Layer 4 of a small transformer language model trained on English Wikipedia (11 layers, counted from 0, width 128).
A neuron adds its activation times its output weights to the MLP's output. To switch it off is to set its activation to zero at one token and run the rest of the model.
A neuron's activation on a vector x is GELU(weights . x), where the dot is the dot product.

Input weights of the MLP neurons that the questions are about. A number n stands for (n - 500) times 0.00069.
n14: 452 518 509 657 392 392 602 435 666 253 404 477 731 585 603 527 588 446 266 666 488 496 526 231 630 615 374 500 272 673 694 456 523 474 487 582 279 563 461 543 451 340 372 189 750 632 700 340 571 521 722 523 757 343 416 636 807 243 402 189 409 479 660 579 562 707 526 593 273 324 526 538 258 658 518 549 800 504 395 375 184 519 509 408 764 466 342 617 394 517 505 487 735 463 255 610 255 297 513 400 627 763 592 556 232 694 237 460 331 679 285 603 354 640 483 459 477 448 581 818 437 491 358 604 453 532 595 705
n67: 587 676 428 513 439 245 465 284 625 603 654 615 562 334 388 473 630 386 312 616 413 735 579 294 560 421 658 523 185 478 487 250 596 625 491 432 362 604 655 860 576 465 297 443 690 683 287 322 650 587 490 356 275 460 240 531 642 234 473 154 360 487 176 635 553 444 360 707 483 617 781 496 461 752 486 394 496 637 656 464 527 524 298 592 579 231 405 585 465 735 667 631 655 564 420 333 571 829 312 367 491 429 551 378 482 385 690 554 564 669 627 814 420 536 639 290 356 594 624 620 644 412 408 333 625 250 435 469
n90: 401 694 368 476 584 710 476 336 524 665 505 635 533 558 418 227 650 153 406 481 406 208 699 442 909 629 388 471 684 561 267 306 520 533 430 520 322 788 560 454 486 615 81 396 471 684 480 351 333 491 484 412 381 215 630 462 615 437 351 321 803 605 426 213 481 363 344 586 446 586 225 176 363 471 402 529 481 476 573 644 792 307 408 599 762 695 617 679 562 663 656 538 236 416 703 519 351 296 736 576 547 654 580 500 715 754 578 616 648 772 202 414 467 752 387 663 620 434 781 317 386 747 366 466 355 559 682 423
n108: 591 801 467 343 520 406 556 326 423 532 508 558 344 374 597 581 471 397 529 468 504 568 310 577 633 520 476 373 243 609 350 393 305 434 461 312 590 586 205 534 363 408 876 729 705 561 249 552 760 436 402 248 496 343 663 409 532 671 512 536 451 489 611 496 413 356 307 504 651 557 504 492 658 516 475 432 434 336 337 536 420 729 609 305 662 447 374 452 449 652 447 322 542 297 504 504 460 310 705 567 690 488 367 749 692 542 590 759 446 554 540 538 628 229 669 380 387 798 619 448 309 599 731 545 542 500 523 448
n159: 491 505 514 473 768 317 422 514 329 644 509 615 509 560 454 607 620 219 410 551 541 550 573 736 853 555 207 284 491 558 384 441 576 388 361 102 773 409 536 574 652 258 500 563 641 804 653 288 863 461 139 598 381 532 476 459 399 584 657 700 617 412 609 139 673 427 450 427 400 201 446 421 632 472 547 541 487 280 552 597 734 476 458 414 548 221 439 417 636 583 229 672 578 695 471 236 288 341 672 371 260 431 357 500 463 562 486 736 599 306 523 485 655 616 797 599 514 446 615 417 336 687 495 622 327 326 482 753
n249: 366 526 630 586 590 586 601 532 416 429 549 445 504 624 451 531 528 769 545 566 681 439 404 637 253 836 420 271 301 470 216 474 564 590 479 343 577 673 496 561 425 649 711 340 482 694 514 341 446 582 709 536 950 345 528 374 662 482 460 531 621 483 708 634 578 556 539 260 355 438 622 408 622 696 594 469 225 684 583 685 364 379 634 167 434 442 402 385 583 579 267 231 677 363 709 129 425 435 331 414 474 579 368 523 401 317 509 726 274 446 591 412 364 322 750 600 596 481 572 500 719 579 373 738 574 86 500 504
n277: 627 845 249 337 741 432 307 227 835 630 571 846 505 598 603 899 674 309 517 435 241 747 527 635 87 500 233 379 881 411 304 410 494 976 311 495 484 429 682 328 656 570 420 659 478 510 595 317 424 626 333 380 550 376 724 230 580 511 468 598 527 418 345 703 617 545 474 649 363 637 649 239 553 353 654 601 358 554 566 489 516 591 592 556 202 469 391 440 601 434 292 564 653 656 625 564 548 293 526 405 643 419 796 166 215 93 347 348 583 749 675 415 505 511 589 865 607 620 350 549 541 36 101 571 365 440 448 118
n280: 538 97 548 326 420 411 305 567 513 539 513 473 414 412 657 460 405 529 540 469 659 474 410 535 707 547 487 389 423 319 667 333 446 327 623 800 623 626 429 241 343 522 708 466 580 463 636 444 549 321 380 531 657 264 582 487 470 526 618 496 562 645 759 363 551 720 436 530 455 676 298 298 607 808 425 401 373 513 817 378 496 597 421 433 635 866 549 583 629 582 513 436 436 392 932 272 574 607 466 630 444 296 221 427 500 599 478 364 839 308 376 431 254 254 542 304 437 615 692 504 636 298 518 602 690 518 462 643
n314: 371 500 487 607 746 598 530 780 592 738 322 640 665 575 741 611 527 704 387 610 539 322 582 399 314 556 619 487 586 686 571 603 347 419 645 647 424 447 513 663 517 548 495 367 772 554 564 443 451 524 582 531 554 733 313 324 474 217 290 306 176 383 401 505 267 399 461 578 619 434 457 674 422 540 286 491 628 752 479 255 400 518 416 663 361 512 332 293 478 360 442 337 574 292 325 643 661 401 290 512 341 898 355 215 362 495 651 764 536 271 741 436 656 575 628 397 432 166 802 592 486 491 491 482 568 420 547 592

Output weights of the MLP neurons that the questions are about. A number n stands for (n - 500) times 0.00031.
n14: 404 467 337 450 698 704 390 415 629 612 467 604 428 560 522 443 507 262 477 449 425 382 540 560 497 402 592 467 427 500 530 673 431 264 578 520 397 367 370 465 526 513 537 705 603 354 362 497 463 318 656 609 413 590 456 642 530 510 572 672 541 596 414 389 408 402 453 507 739 578 535 488 466 646 430 477 439 245 460 673 520 717 381 564 556 258 487 593 673 337 428 635 378 513 684 614 578 558 490 549 642 446 530 362 583 578 550 581 737 317 450 590 530 354 500 660 529 569 421 475 308 529 468 327 622 584 516 426
n67: 325 457 541 295 275 464 592 528 374 566 540 458 483 558 531 365 365 449 658 587 422 244 295 561 612 635 586 583 688 472 398 773 548 581 500 453 720 370 517 380 532 500 587 328 511 496 638 681 540 278 487 276 529 566 455 643 342 760 500 510 575 436 698 489 496 386 377 533 594 348 202 507 671 500 489 658 485 368 583 475 648 408 591 642 443 682 580 661 496 367 521 735 471 514 574 304 383 385 483 383 749 489 561 504 489 641 598 743 421 401 328 557 442 296 423 635 595 455 628 442 428 414 508 565 378 454 432 544
n90: 645 438 513 524 512 611 605 363 365 551 525 460 543 578 594 343 585 647 408 476 393 508 688 692 575 565 484 615 238 382 746 437 398 500 456 620 414 496 183 389 569 625 413 263 623 509 562 620 508 638 695 496 450 618 610 618 659 513 669 654 508 435 664 889 297 793 570 492 443 456 442 412 551 320 262 545 315 262 450 254 508 441 435 252 407 457 637 576 341 496 512 554 492 520 230 711 448 407 299 560 315 274 358 645 594 640 475 546 271 444 394 328 615 576 271 536 695 504 653 627 652 469 552 717 401 361 273 537
n108: 375 433 461 483 470 534 82 529 652 643 608 497 451 795 347 360 543 391 365 478 542 467 664 341 623 257 482 590 746 478 483 443 438 565 723 424 446 481 678 846 467 684 308 448 300 418 636 453 288 511 538 688 459 680 546 663 299 446 588 532 602 639 485 555 515 435 620 598 455 529 447 315 400 625 409 392 500 420 627 427 385 671 476 586 371 626 607 442 443 425 470 638 474 663 685 372 441 485 321 350 204 450 692 287 437 343 398 401 422 504 467 346 489 624 500 618 616 585 511 493 504 610 488 348 554 609 363 466
n159: 216 426 251 554 674 551 546 788 617 455 512 588 404 469 507 669 626 644 267 697 698 859 703 433 454 608 523 296 582 331 368 640 569 591 324 528 461 693 496 496 278 500 524 467 435 422 559 610 416 534 443 210 599 538 373 415 328 395 493 235 419 645 379 602 244 532 544 579 350 446 452 496 246 324 454 656 380 573 534 381 315 600 517 455 454 578 519 549 788 520 384 496 706 614 530 512 393 496 485 723 279 372 589 472 457 542 512 277 526 541 566 599 618 729 526 650 485 581 427 382 515 351 705 626 621 477 465 465
n249: 476 403 795 375 342 429 691 427 489 693 545 477 429 519 695 586 469 456 587 327 364 621 507 258 587 460 489 776 638 758 564 549 573 348 347 425 449 653 454 539 493 632 305 643 412 652 459 523 639 414 391 466 489 526 368 733 648 604 598 370 461 531 574 422 566 363 753 508 399 690 634 465 565 539 339 511 370 427 516 493 615 736 205 436 393 280 203 589 645 392 452 391 493 608 384 613 485 465 411 386 444 519 334 430 626 446 590 473 288 547 626 392 388 558 344 522 417 335 727 615 489 532 432 394 468 706 471 451
n277: 534 271 667 663 411 488 620 524 170 381 552 403 466 649 565 149 554 500 594 395 545 302 308 453 761 472 500 456 364 512 555 803 238 234 524 480 409 599 312 471 360 389 508 410 512 576 508 563 593 473 633 529 451 518 324 615 460 768 500 375 530 645 556 249 571 529 538 382 665 378 607 496 574 513 335 84 755 429 712 453 484 586 551 527 611 568 562 600 443 548 508 413 408 484 535 516 347 546 346 390 470 516 310 809 512 660 658 525 275 449 452 590 456 461 522 437 574 409 504 568 519 580 791 568 356 726 798 613
n280: 535 508 512 491 527 262 428 422 668 677 556 456 479 440 647 605 383 304 511 340 472 429 530 564 372 567 534 644 526 580 342 731 469 705 408 607 562 477 378 229 642 645 553 511 655 686 687 480 496 671 417 590 527 427 694 410 447 554 433 535 603 661 530 531 373 312 532 546 310 718 382 546 570 524 321 425 230 623 371 378 616 554 480 312 358 552 417 754 546 553 418 603 317 409 350 489 382 593 250 300 642 758 310 512 598 493 409 308 732 468 643 454 443 379 528 663 544 465 838 496 375 399 391 550 460 423 630 424
n314: 378 460 322 288 508 416 606 601 492 485 524 464 549 484 307 435 583 478 674 485 496 492 615 378 554 578 787 369 425 343 493 662 504 581 609 343 478 574 458 517 362 480 544 352 406 287 548 521 544 224 587 362 156 368 288 496 449 970 754 706 571 614 325 334 712 699 537 496 511 500 289 226 537 566 555 484 524 296 456 355 463 658 475 542 641 613 626 570 557 643 642 553 464 546 554 284 734 332 405 356 265 305 582 554 322 570 576 549 312 252 528 559 401 604 467 707 546 672 430 519 413 458 627 492 600 485 504 344

Each question names a token from some text and the token that comes next. It shows the vector x that enters the MLP there. A number n stands for (n - 500) times 0.0094.

Then comes g, the gradient of the next token's log-probability with respect to the MLP's output, scaled to length 1. A neuron's effect is roughly proportional to its activation times (output weights . g). A number n stands for (n - 500) times 0.00073.

"ve", then " dance"
x: 604 562 692 690 380 512 523 592 469 452 528 545 438 446 380 218 540 672 589 614 613 316 649 479 475 559 440 412 355 520 341 618 606 502 591 521 445 417 469 491 363 449 480 431 317 683 542 548 641 645 449 457 681 611 631 707 751 512 475 428 312 596 482 394 473 393 492 470 495 478 452 580 438 368 345 699 516 366 470 525 486 303 485 432 452 524 540 575 385 349 495 527 441 554 533 570 414 547 438 566 706 302 394 629 390 694 583 353 511 620 473 713 374 525 400 487 467 503 510 428 515 627 517 538 270 522 499 505
g: 425 599 456 402 471 494 689 571 449 476 633 505 358 345 415 807 673 553 411 348 419 595 452 429 605 640 502 535 465 373 346 714 442 433 565 381 484 427 523 612 420 705 418 495 450 647 408 405 563 556 631 526 523 515 404 561 221 588 464 491 404 479 462 474 438 526 636 464 712 391 532 593 762 840 480 486 737 563 567 450 522 548 596 458 256 367 423 427 563 743 361 528 430 383 532 408 562 609 552 339 675 445 434 701 594 504 504 576 576 556 583 464 571 523 622 24 446 504 403 310 377 341 390 334 675 349 529 371
Which neuron, switched off, raises the next token's probability most? n90

"ish", then "ment"
x: 624 587 658 642 407 435 426 402 438 455 586 621 552 504 503 453 597 610 625 641 560 230 588 587 527 507 481 329 348 635 358 489 461 520 634 512 383 495 500 546 473 436 375 504 355 507 608 660 521 511 329 392 676 615 516 607 773 585 370 497 334 646 466 412 462 527 461 483 575 550 488 657 537 351 363 621 384 321 488 417 387 346 439 402 570 583 474 597 484 311 338 564 448 524 545 561 518 554 534 626 754 203 448 616 406 628 581 366 503 551 461 530 408 453 442 361 616 358 423 409 628 616 567 569 505 589 496 640
g: 446 429 416 479 478 303 561 443 440 484 503 612 258 599 380 480 595 544 365 536 491 474 540 651 378 786 342 324 447 583 704 847 329 560 559 663 592 504 453 473 323 548 555 592 597 625 554 433 539 153 518 640 698 477 300 693 198 339 627 534 403 478 641 409 310 576 551 424 380 632 555 566 298 373 592 579 507 693 431 650 406 433 290 395 591 514 533 479 481 485 471 449 407 539 370 669 557 520 371 565 465 487 295 534 521 590 556 628 508 616 698 848 547 411 432 525 608 482 528 467 391 656 476 542 336 455 465 363
Switching off which neuron hurts the next token most? n14

" as", then "h"
x: 606 414 584 718 626 309 359 471 571 532 725 521 473 473 431 519 529 554 472 591 486 371 485 366 352 349 431 389 477 613 381 535 595 525 606 649 584 395 380 637 439 298 408 456 443 599 543 580 535 724 158 297 536 482 597 554 579 806 520 555 380 640 434 379 575 433 588 517 497 593 446 678 292 403 462 518 374 311 525 392 632 275 629 493 445 500 444 561 401 361 580 552 502 669 491 457 536 585 600 452 751 413 582 621 503 470 523 474 473 547 554 582 374 522 453 478 493 415 510 428 465 628 471 670 509 310 467 513
g: 506 200 351 444 589 261 433 503 534 452 509 317 435 690 456 566 582 533 429 422 256 854 503 461 619 390 523 569 550 258 536 237 371 474 416 496 595 679 623 488 698 374 562 354 741 599 652 441 662 608 383 281 403 438 463 456 473 431 332 425 588 474 593 338 210 593 489 433 528 704 683 486 750 583 373 528 497 577 576 536 416 500 535 381 467 402 527 545 461 685 516 435 517 474 506 508 596 551 527 665 405 574 375 528 543 340 552 438 546 788 525 630 352 410 616 731 611 447 312 467 470 501 634 657 417 432 632 423
Which neuron, switched off, raises the next token's probability most? n67

" John", then " the"
x: 599 601 505 705 489 369 439 346 527 506 417 481 444 463 745 576 462 523 632 412 495 482 569 678 360 479 455 336 460 774 519 562 475 670 478 604 396 393 450 485 526 585 462 369 431 738 656 662 462 638 419 481 538 513 602 584 695 503 468 607 292 584 385 431 520 408 453 533 609 540 627 770 417 537 351 655 552 426 311 363 519 384 664 533 385 583 448 481 394 199 485 497 373 424 372 592 382 572 540 409 567 468 627 601 534 588 575 419 570 528 438 579 373 399 565 432 468 354 423 351 353 639 492 699 525 393 444 478
g: 431 405 436 491 459 675 563 445 559 760 524 513 493 414 286 409 473 458 455 705 288 478 464 415 315 342 465 563 589 703 590 436 425 418 604 498 729 451 398 625 581 517 632 273 546 458 388 430 576 365 282 357 418 583 544 591 475 679 635 522 358 620 622 620 539 389 561 522 657 509 385 539 472 478 760 348 673 523 334 452 783 400 520 477 688 446 459 359 756 332 522 554 525 775 397 558 664 461 592 434 423 460 584 425 738 387 393 449 293 442 473 660 327 597 534 492 412 486 474 609 512 709 271 557 385 462 213 565
Which neuron, switched off, raises the next token's probability most? n277

"e", then " court"
x: 553 564 618 728 390 345 477 461 552 445 468 544 398 479 627 578 657 539 459 509 679 488 554 619 353 534 447 326 399 620 363 674 437 597 496 509 507 397 342 621 538 454 482 461 331 761 561 635 578 742 455 333 652 533 658 543 734 497 410 543 390 618 422 480 483 518 425 436 609 460 474 717 489 421 340 809 429 273 529 440 400 283 401 453 447 550 351 513 463 288 428 498 446 365 420 530 429 474 521 501 839 396 418 522 406 500 647 474 551 512 632 594 382 509 487 518 607 434 479 385 458 690 523 568 478 499 460 497
g: 417 391 579 459 528 501 354 372 592 479 462 548 567 403 489 507 512 493 457 588 759 368 678 502 785 542 651 502 421 328 755 450 665 587 374 883 369 614 678 530 454 540 363 749 449 549 599 488 557 307 493 595 604 369 329 585 589 776 441 431 498 525 354 417 506 413 696 617 349 558 582 527 307 476 412 602 587 517 447 381 420 572 479 290 537 391 662 554 450 450 462 508 505 584 632 387 222 303 476 565 630 299 490 585 482 487 738 383 323 589 494 515 369 508 290 646 372 495 619 216 558 566 402 487 411 356 508 550
Switching off which neuron hurts the next token most? n249

" of", then " 2019"
x: 504 598 529 545 287 441 497 564 509 484 666 597 450 394 452 376 546 592 615 439 560 402 588 507 263 425 547 465 428 518 415 415 503 642 560 539 538 407 505 676 533 432 525 349 344 525 443 606 586 657 371 378 617 742 595 612 634 567 431 530 262 630 455 487 503 483 581 400 704 530 503 732 451 354 341 697 556 527 436 444 539 355 563 547 529 440 537 512 519 369 424 397 410 556 359 555 467 706 572 411 734 339 320 530 428 483 610 457 466 424 439 667 432 384 529 332 573 324 426 474 652 703 454 637 506 477 259 617
g: 529 404 764 398 394 316 332 433 633 565 439 545 428 423 282 330 467 421 525 491 607 602 584 633 535 316 649 520 452 502 559 784 439 329 566 687 381 317 370 301 530 558 581 665 347 571 272 635 371 473 511 578 595 372 581 550 533 492 610 525 573 553 480 536 716 550 433 551 556 370 479 576 479 313 457 609 371 399 443 697 437 669 653 762 341 624 460 282 537 263 395 507 459 473 514 508 514 606 598 608 489 352 395 513 464 469 587 626 692 439 463 391 605 294 420 584 671 328 617 716 295 491 722 717 477 486 443 303
Switching off which neuron hurts the next token most? n67

" previous", then " episode"
x: 432 434 531 539 406 358 465 576 494 485 621 468 434 517 540 452 520 542 450 438 558 339 597 635 475 407 333 376 461 690 353 702 544 581 467 603 468 552 527 541 423 610 466 568 381 564 555 645 577 704 183 509 536 671 613 536 752 599 401 514 436 616 352 306 554 519 556 614 522 687 540 685 378 356 317 772 512 375 489 477 566 282 648 456 499 574 491 507 402 489 648 399 523 484 368 483 404 573 457 336 860 411 455 496 483 521 613 500 594 554 319 508 308 528 582 376 520 457 350 511 487 516 486 532 444 402 341 582
g: 726 475 564 372 490 419 411 530 338 634 527 213 627 665 631 532 620 412 313 490 406 391 511 444 487 374 593 561 592 407 316 524 582 569 335 586 554 277 468 541 595 483 597 667 389 423 354 434 774 621 421 292 488 460 525 482 260 432 602 594 354 542 522 387 544 400 499 378 626 592 298 754 485 594 648 383 562 582 392 466 580 564 499 511 535 436 536 753 574 372 101 461 525 411 756 537 464 611 797 558 524 483 359 491 572 352 559 501 463 434 473 725 647 721 359 410 605 644 478 546 331 353 470 588 474 387 520 552
Which neuron, switched off, raises the next token's probability most? n90

" lead", then " single"
x: 632 527 517 704 435 288 397 569 414 508 671 576 494 645 484 491 531 658 583 509 507 435 677 452 456 314 416 509 427 588 380 540 548 696 584 571 611 559 251 592 433 369 395 489 345 462 704 600 562 666 225 436 633 674 590 528 755 452 506 582 385 545 392 320 531 472 571 633 498 550 476 611 510 508 433 616 407 380 444 504 549 351 557 398 395 715 481 642 391 397 524 667 421 447 588 535 528 609 474 450 712 269 445 565 490 568 523 382 536 425 390 552 489 567 425 333 349 424 462 352 456 517 502 546 454 436 381 546
g: 539 187 378 434 663 343 523 675 568 719 658 484 328 465 576 521 538 430 426 395 672 503 613 809 576 683 532 494 452 512 723 590 224 572 409 578 484 592 448 563 122 574 823 583 383 535 447 271 592 671 370 350 523 459 667 393 407 484 392 357 328 545 546 200 426 538 458 620 582 456 574 498 438 527 471 530 499 601 632 616 526 620 427 401 392 405 540 448 275 433 457 492 515 385 395 558 527 616 522 378 535 508 252 646 577 346 681 556 490 468 394 560 610 478 640 470 581 420 643 609 633 389 409 448 641 375 470 497
Switching off which neuron hurts the next token most? n280

" light", then "er"
x: 675 573 535 731 531 519 546 559 407 544 481 585 494 439 509 583 503 683 596 457 485 338 574 713 557 384 327 424 363 513 465 359 517 585 482 521 476 529 415 525 406 357 503 571 405 627 629 637 654 660 414 486 510 605 684 560 813 635 521 441 378 675 401 383 417 434 476 455 504 607 465 739 296 419 273 616 499 315 539 429 506 470 549 527 479 446 601 581 379 308 471 513 365 407 451 499 474 540 583 320 637 240 483 704 431 577 573 478 480 450 368 643 225 492 450 480 467 479 531 384 592 509 632 579 441 487 455 556
g: 415 573 671 290 688 588 586 456 642 431 665 530 711 493 576 488 281 693 352 555 502 643 456 615 673 316 555 440 539 581 713 319 390 557 547 468 636 379 335 454 442 519 458 660 586 490 641 550 464 491 409 479 444 418 552 419 527 643 427 475 628 454 617 609 455 290 488 685 722 575 441 300 626 577 493 162 332 559 408 580 499 606 535 447 434 322 645 342 419 498 259 757 253 382 621 539 350 455 535 460 332 428 398 376 487 756 515 292 324 514 412 732 545 564 440 514 520 486 507 504 612 365 420 737 537 404 560 458
Switching off which neuron hurts the next token most? n108

" of", then " Radio"
x: 495 446 529 650 366 378 513 594 576 421 620 618 429 382 540 508 447 561 550 385 600 461 538 453 274 284 517 502 467 592 524 453 468 632 594 510 571 373 621 687 579 347 471 324 376 583 469 532 553 605 366 396 659 773 525 645 758 680 595 580 233 657 503 453 602 399 549 488 657 548 493 672 427 355 282 590 596 533 384 433 509 349 549 474 475 461 532 517 523 341 449 355 364 575 383 565 444 630 472 506 701 329 493 490 404 443 521 515 494 417 552 626 492 452 474 341 440 369 403 455 532 708 406 666 543 575 311 561
g: 371 434 500 527 486 194 595 391 285 696 470 641 351 429 483 399 675 664 385 427 420 496 373 467 487 531 722 377 452 784 494 549 579 676 560 595 433 284 545 497 350 472 373 462 261 265 697 306 520 644 389 515 547 483 445 733 489 529 366 675 434 399 543 312 700 289 683 331 655 590 397 493 422 520 644 623 495 472 611 594 361 639 544 366 480 497 554 491 490 589 579 556 540 200 582 379 515 625 529 515 636 533 270 504 596 623 458 556 591 290 365 574 622 404 581 535 344 644 654 605 408 683 491 383 494 563 553 560
Switching off which neuron hurts the next token most? n314

" Mary", then " Margaret"
x: 578 663 532 739 522 366 369 391 549 500 477 519 543 432 635 540 510 554 612 470 452 435 541 527 359 479 538 466 444 612 445 474 472 730 510 558 506 394 384 616 445 399 407 395 369 683 602 598 445 654 232 334 555 460 585 584 772 677 608 545 512 604 407 568 555 496 390 585 522 649 607 787 380 507 337 616 532 313 346 367 630 327 497 530 426 596 478 457 451 142 403 493 366 571 400 504 384 639 601 530 618 432 509 567 444 508 442 475 488 622 715 512 508 388 491 329 376 402 450 450 329 517 511 652 521 432 466 563
g: 310 699 525 509 422 433 731 498 356 508 762 422 617 359 436 549 361 452 559 699 552 535 435 477 525 432 317 291 441 549 613 550 623 594 672 399 712 474 374 579 273 504 326 388 614 454 413 493 547 537 577 471 591 676 303 599 361 517 674 513 447 352 439 477 492 584 668 542 526 678 252 509 402 135 478 464 402 626 373 547 497 670 377 593 432 659 556 471 315 554 336 685 482 679 369 506 558 593 410 247 608 619 610 522 564 520 463 461 495 679 613 444 455 679 391 318 548 554 420 515 627 404 701 502 354 608 224 537
Switching off which neuron hurts the next token most? n108

"\"", then " and"
x: 556 614 594 710 343 367 289 463 594 458 662 620 544 498 518 311 522 532 507 414 515 515 617 732 422 350 486 457 447 603 440 599 472 639 528 618 459 456 569 673 579 401 447 471 364 595 446 704 516 610 347 290 682 579 582 580 675 515 475 369 401 637 472 517 432 408 508 622 631 590 485 600 255 417 276 675 361 340 481 416 590 376 518 565 419 436 550 588 543 351 485 491 510 447 387 403 355 629 434 404 745 361 396 463 304 641 665 472 584 456 520 572 438 533 445 592 507 329 451 360 708 511 611 602 518 477 425 475
g: 420 637 308 433 578 425 619 510 537 379 576 507 519 486 266 275 297 379 520 652 303 632 483 521 542 473 524 457 387 671 591 474 436 587 492 411 709 266 658 499 316 519 475 464 488 657 304 591 762 428 554 479 432 378 338 396 641 731 627 702 571 525 629 457 802 328 457 463 430 561 468 406 494 698 436 292 513 358 686 454 522 582 573 596 638 491 261 561 601 598 575 423 635 439 599 574 438 609 400 623 566 735 495 597 225 589 766 659 331 401 596 448 473 409 460 436 495 389 518 481 379 431 573 438 287 429 358 551
Switching off which neuron hurts the next token most? n67

" z", then "."
x: 452 530 544 738 480 548 426 421 542 323 483 570 574 435 583 537 405 532 494 362 505 343 497 473 518 186 420 486 466 561 519 440 372 665 672 551 528 389 436 577 545 335 559 504 377 596 563 612 635 684 376 250 636 565 567 583 645 429 521 376 316 625 480 413 405 496 481 431 607 584 540 654 496 583 321 689 550 372 489 566 443 312 657 461 498 749 512 505 392 358 635 493 389 542 413 621 433 551 511 544 602 179 432 665 488 458 811 481 452 472 553 574 446 427 416 429 460 454 431 465 558 506 531 701 490 560 461 544
g: 576 587 614 447 398 687 410 668 644 447 411 329 615 342 678 518 387 307 551 431 685 473 169 410 434 585 379 558 581 232 480 586 510 444 646 479 458 613 393 630 451 549 713 565 349 454 523 226 385 580 578 340 216 673 633 519 282 303 489 408 449 548 635 292 400 372 399 546 283 461 559 430 435 629 535 471 487 467 448 575 612 563 493 461 482 570 562 678 435 611 649 731 719 405 650 276 555 658 516 756 419 548 432 362 523 455 603 391 482 298 677 491 412 523 481 598 529 524 532 465 594 618 499 458 621 695 549 393
Switching off which neuron hurts the next token most? n108

"one", then " is"
x: 605 701 573 565 421 488 418 549 605 557 543 680 419 534 474 343 564 596 508 489 458 436 600 670 457 575 475 558 512 530 365 514 523 587 581 579 494 338 453 476 343 437 431 489 386 690 645 589 506 538 277 323 612 441 654 679 787 587 440 544 430 666 372 491 549 544 433 526 575 488 521 604 282 293 414 734 373 293 475 387 468 286 504 399 566 445 542 603 430 385 403 432 417 409 408 446 460 659 624 421 672 235 452 637 481 655 574 426 534 616 559 517 348 541 505 509 526 445 526 407 332 543 649 543 557 325 383 583
g: 495 500 478 511 556 498 460 392 447 563 684 396 550 600 528 532 291 527 547 627 659 390 659 384 584 404 414 438 263 293 286 579 517 667 465 438 434 719 506 298 534 502 569 434 710 638 459 629 562 354 498 430 483 544 435 492 510 708 396 260 360 453 568 411 698 504 382 575 495 515 506 755 509 607 488 641 498 376 177 478 546 601 294 246 633 558 527 556 170 394 344 660 498 660 422 607 411 644 607 377 598 381 368 485 408 458 343 527 686 537 632 596 591 648 298 574 615 426 658 666 576 450 540 502 292 414 566 688
Which neuron, switched off, raises the next token's probability most? n108

" Luc", then "rez"
x: 617 777 499 715 483 377 420 463 598 428 514 480 472 520 700 410 695 481 587 532 424 459 509 520 376 325 486 547 367 465 404 509 556 671 658 531 522 390 340 528 417 286 448 551 369 601 504 679 538 754 244 362 583 530 617 470 752 621 570 445 369 586 421 541 514 495 498 468 748 530 522 758 419 443 301 593 419 437 421 421 448 324 505 490 393 629 427 411 462 258 619 482 411 625 436 642 403 581 555 557 521 518 458 609 496 497 514 449 456 574 580 615 444 375 499 517 414 457 347 418 359 573 476 734 449 339 593 520
g: 566 337 594 389 540 565 436 246 699 561 405 590 403 615 569 182 454 693 379 598 492 620 360 487 388 523 475 625 646 327 430 580 535 469 446 665 601 503 534 470 388 479 385 607 572 484 368 565 703 376 425 758 495 581 579 528 424 644 656 515 556 260 545 562 357 594 506 483 677 530 629 349 243 528 433 581 589 669 424 741 451 631 292 474 304 655 622 488 611 468 592 541 309 317 571 358 469 427 448 606 364 326 326 626 368 694 346 680 611 382 584 337 463 471 622 553 376 446 422 676 409 745 404 578 409 410 487 465
Switching off which neuron hurts the next token most? n108

" Bell", then "ini"
x: 563 644 530 770 365 478 358 401 454 465 396 546 499 453 601 487 493 428 564 432 478 557 653 570 468 264 469 443 321 712 512 584 533 630 485 480 427 346 295 533 508 409 503 477 461 678 498 653 556 750 227 429 612 497 581 529 672 526 584 529 399 595 388 586 571 588 589 590 710 584 521 675 546 513 333 676 534 472 426 325 415 296 549 403 500 433 478 555 438 219 518 407 360 484 392 633 396 592 562 570 634 429 545 503 392 531 725 424 449 565 533 604 413 469 455 412 564 423 333 304 459 581 592 621 423 452 549 595
g: 568 283 489 454 420 665 572 469 432 512 446 517 556 473 496 607 564 558 394 562 473 538 299 576 539 553 688 844 364 413 349 657 413 371 411 341 569 491 333 381 484 646 574 299 413 319 250 595 499 665 585 410 544 492 454 421 384 374 547 511 413 613 464 741 573 349 615 541 689 398 447 553 619 526 448 607 392 393 462 549 546 539 280 528 622 545 523 579 474 465 452 417 560 757 754 580 464 535 412 460 411 426 527 652 446 400 575 390 465 503 685 637 495 451 872 410 355 409 474 526 355 281 407 804 671 627 569 190
Switching off which neuron hurts the next token most? n14

"e", then " \""
x: 627 728 542 689 424 433 415 533 491 452 581 550 368 400 470 466 530 459 487 612 590 426 615 554 367 396 507 323 451 507 294 566 634 626 586 574 486 408 424 604 527 305 414 419 385 607 472 557 550 645 290 344 621 490 654 565 636 498 419 574 358 622 464 439 532 446 474 460 539 452 385 636 467 295 405 643 431 262 630 394 484 285 541 513 562 497 502 558 455 299 576 497 470 462 513 509 496 545 565 486 845 244 500 730 396 549 664 384 633 563 655 559 328 584 547 519 627 420 470 384 548 694 533 493 464 533 498 502
g: 639 434 452 680 399 426 594 633 457 664 622 556 562 523 574 405 396 808 286 715 424 562 595 528 491 527 348 432 509 497 427 386 571 515 596 397 400 511 644 480 509 525 569 364 619 448 542 600 591 318 561 368 437 563 323 523 436 385 731 412 490 557 360 638 526 382 648 585 283 547 332 358 503 362 638 420 487 564 440 585 472 363 268 585 375 484 302 502 352 464 452 411 499 509 549 421 456 596 373 588 460 642 642 472 667 477 750 429 282 448 546 526 756 266 494 579 687 608 419 891 392 360 353 554 438 690 282 680
Switching off which neuron hurts the next token most? n90

"to", then "lo"
x: 545 522 550 675 412 448 496 373 704 466 427 487 580 499 572 522 559 582 511 515 612 487 522 512 396 420 513 471 408 612 441 712 486 682 402 548 509 330 500 433 586 434 459 462 437 667 577 583 675 652 345 247 694 351 472 546 666 503 546 558 268 549 413 521 475 500 504 460 772 557 581 597 316 431 341 738 529 331 450 445 514 224 499 485 476 575 465 520 437 288 600 484 471 332 365 515 532 535 593 500 738 251 511 388 380 506 524 489 552 688 497 535 447 363 433 491 436 516 360 408 471 739 563 519 539 454 441 594
g: 315 798 410 447 528 492 587 343 403 540 580 409 480 386 480 508 410 773 563 517 445 487 798 504 397 408 438 538 640 654 523 391 225 382 591 521 798 544 524 490 522 310 540 637 521 521 428 431 568 638 577 425 558 478 300 445 554 704 628 378 469 454 425 444 535 603 368 453 844 774 447 742 324 488 665 560 493 445 489 506 411 721 474 751 555 505 488 459 297 407 340 586 259 526 527 490 634 440 593 463 536 420 473 506 382 328 336 554 420 566 429 450 224 440 422 410 374 514 378 707 559 492 587 537 602 609 531 330
Switching off which neuron hurts the next token most? n14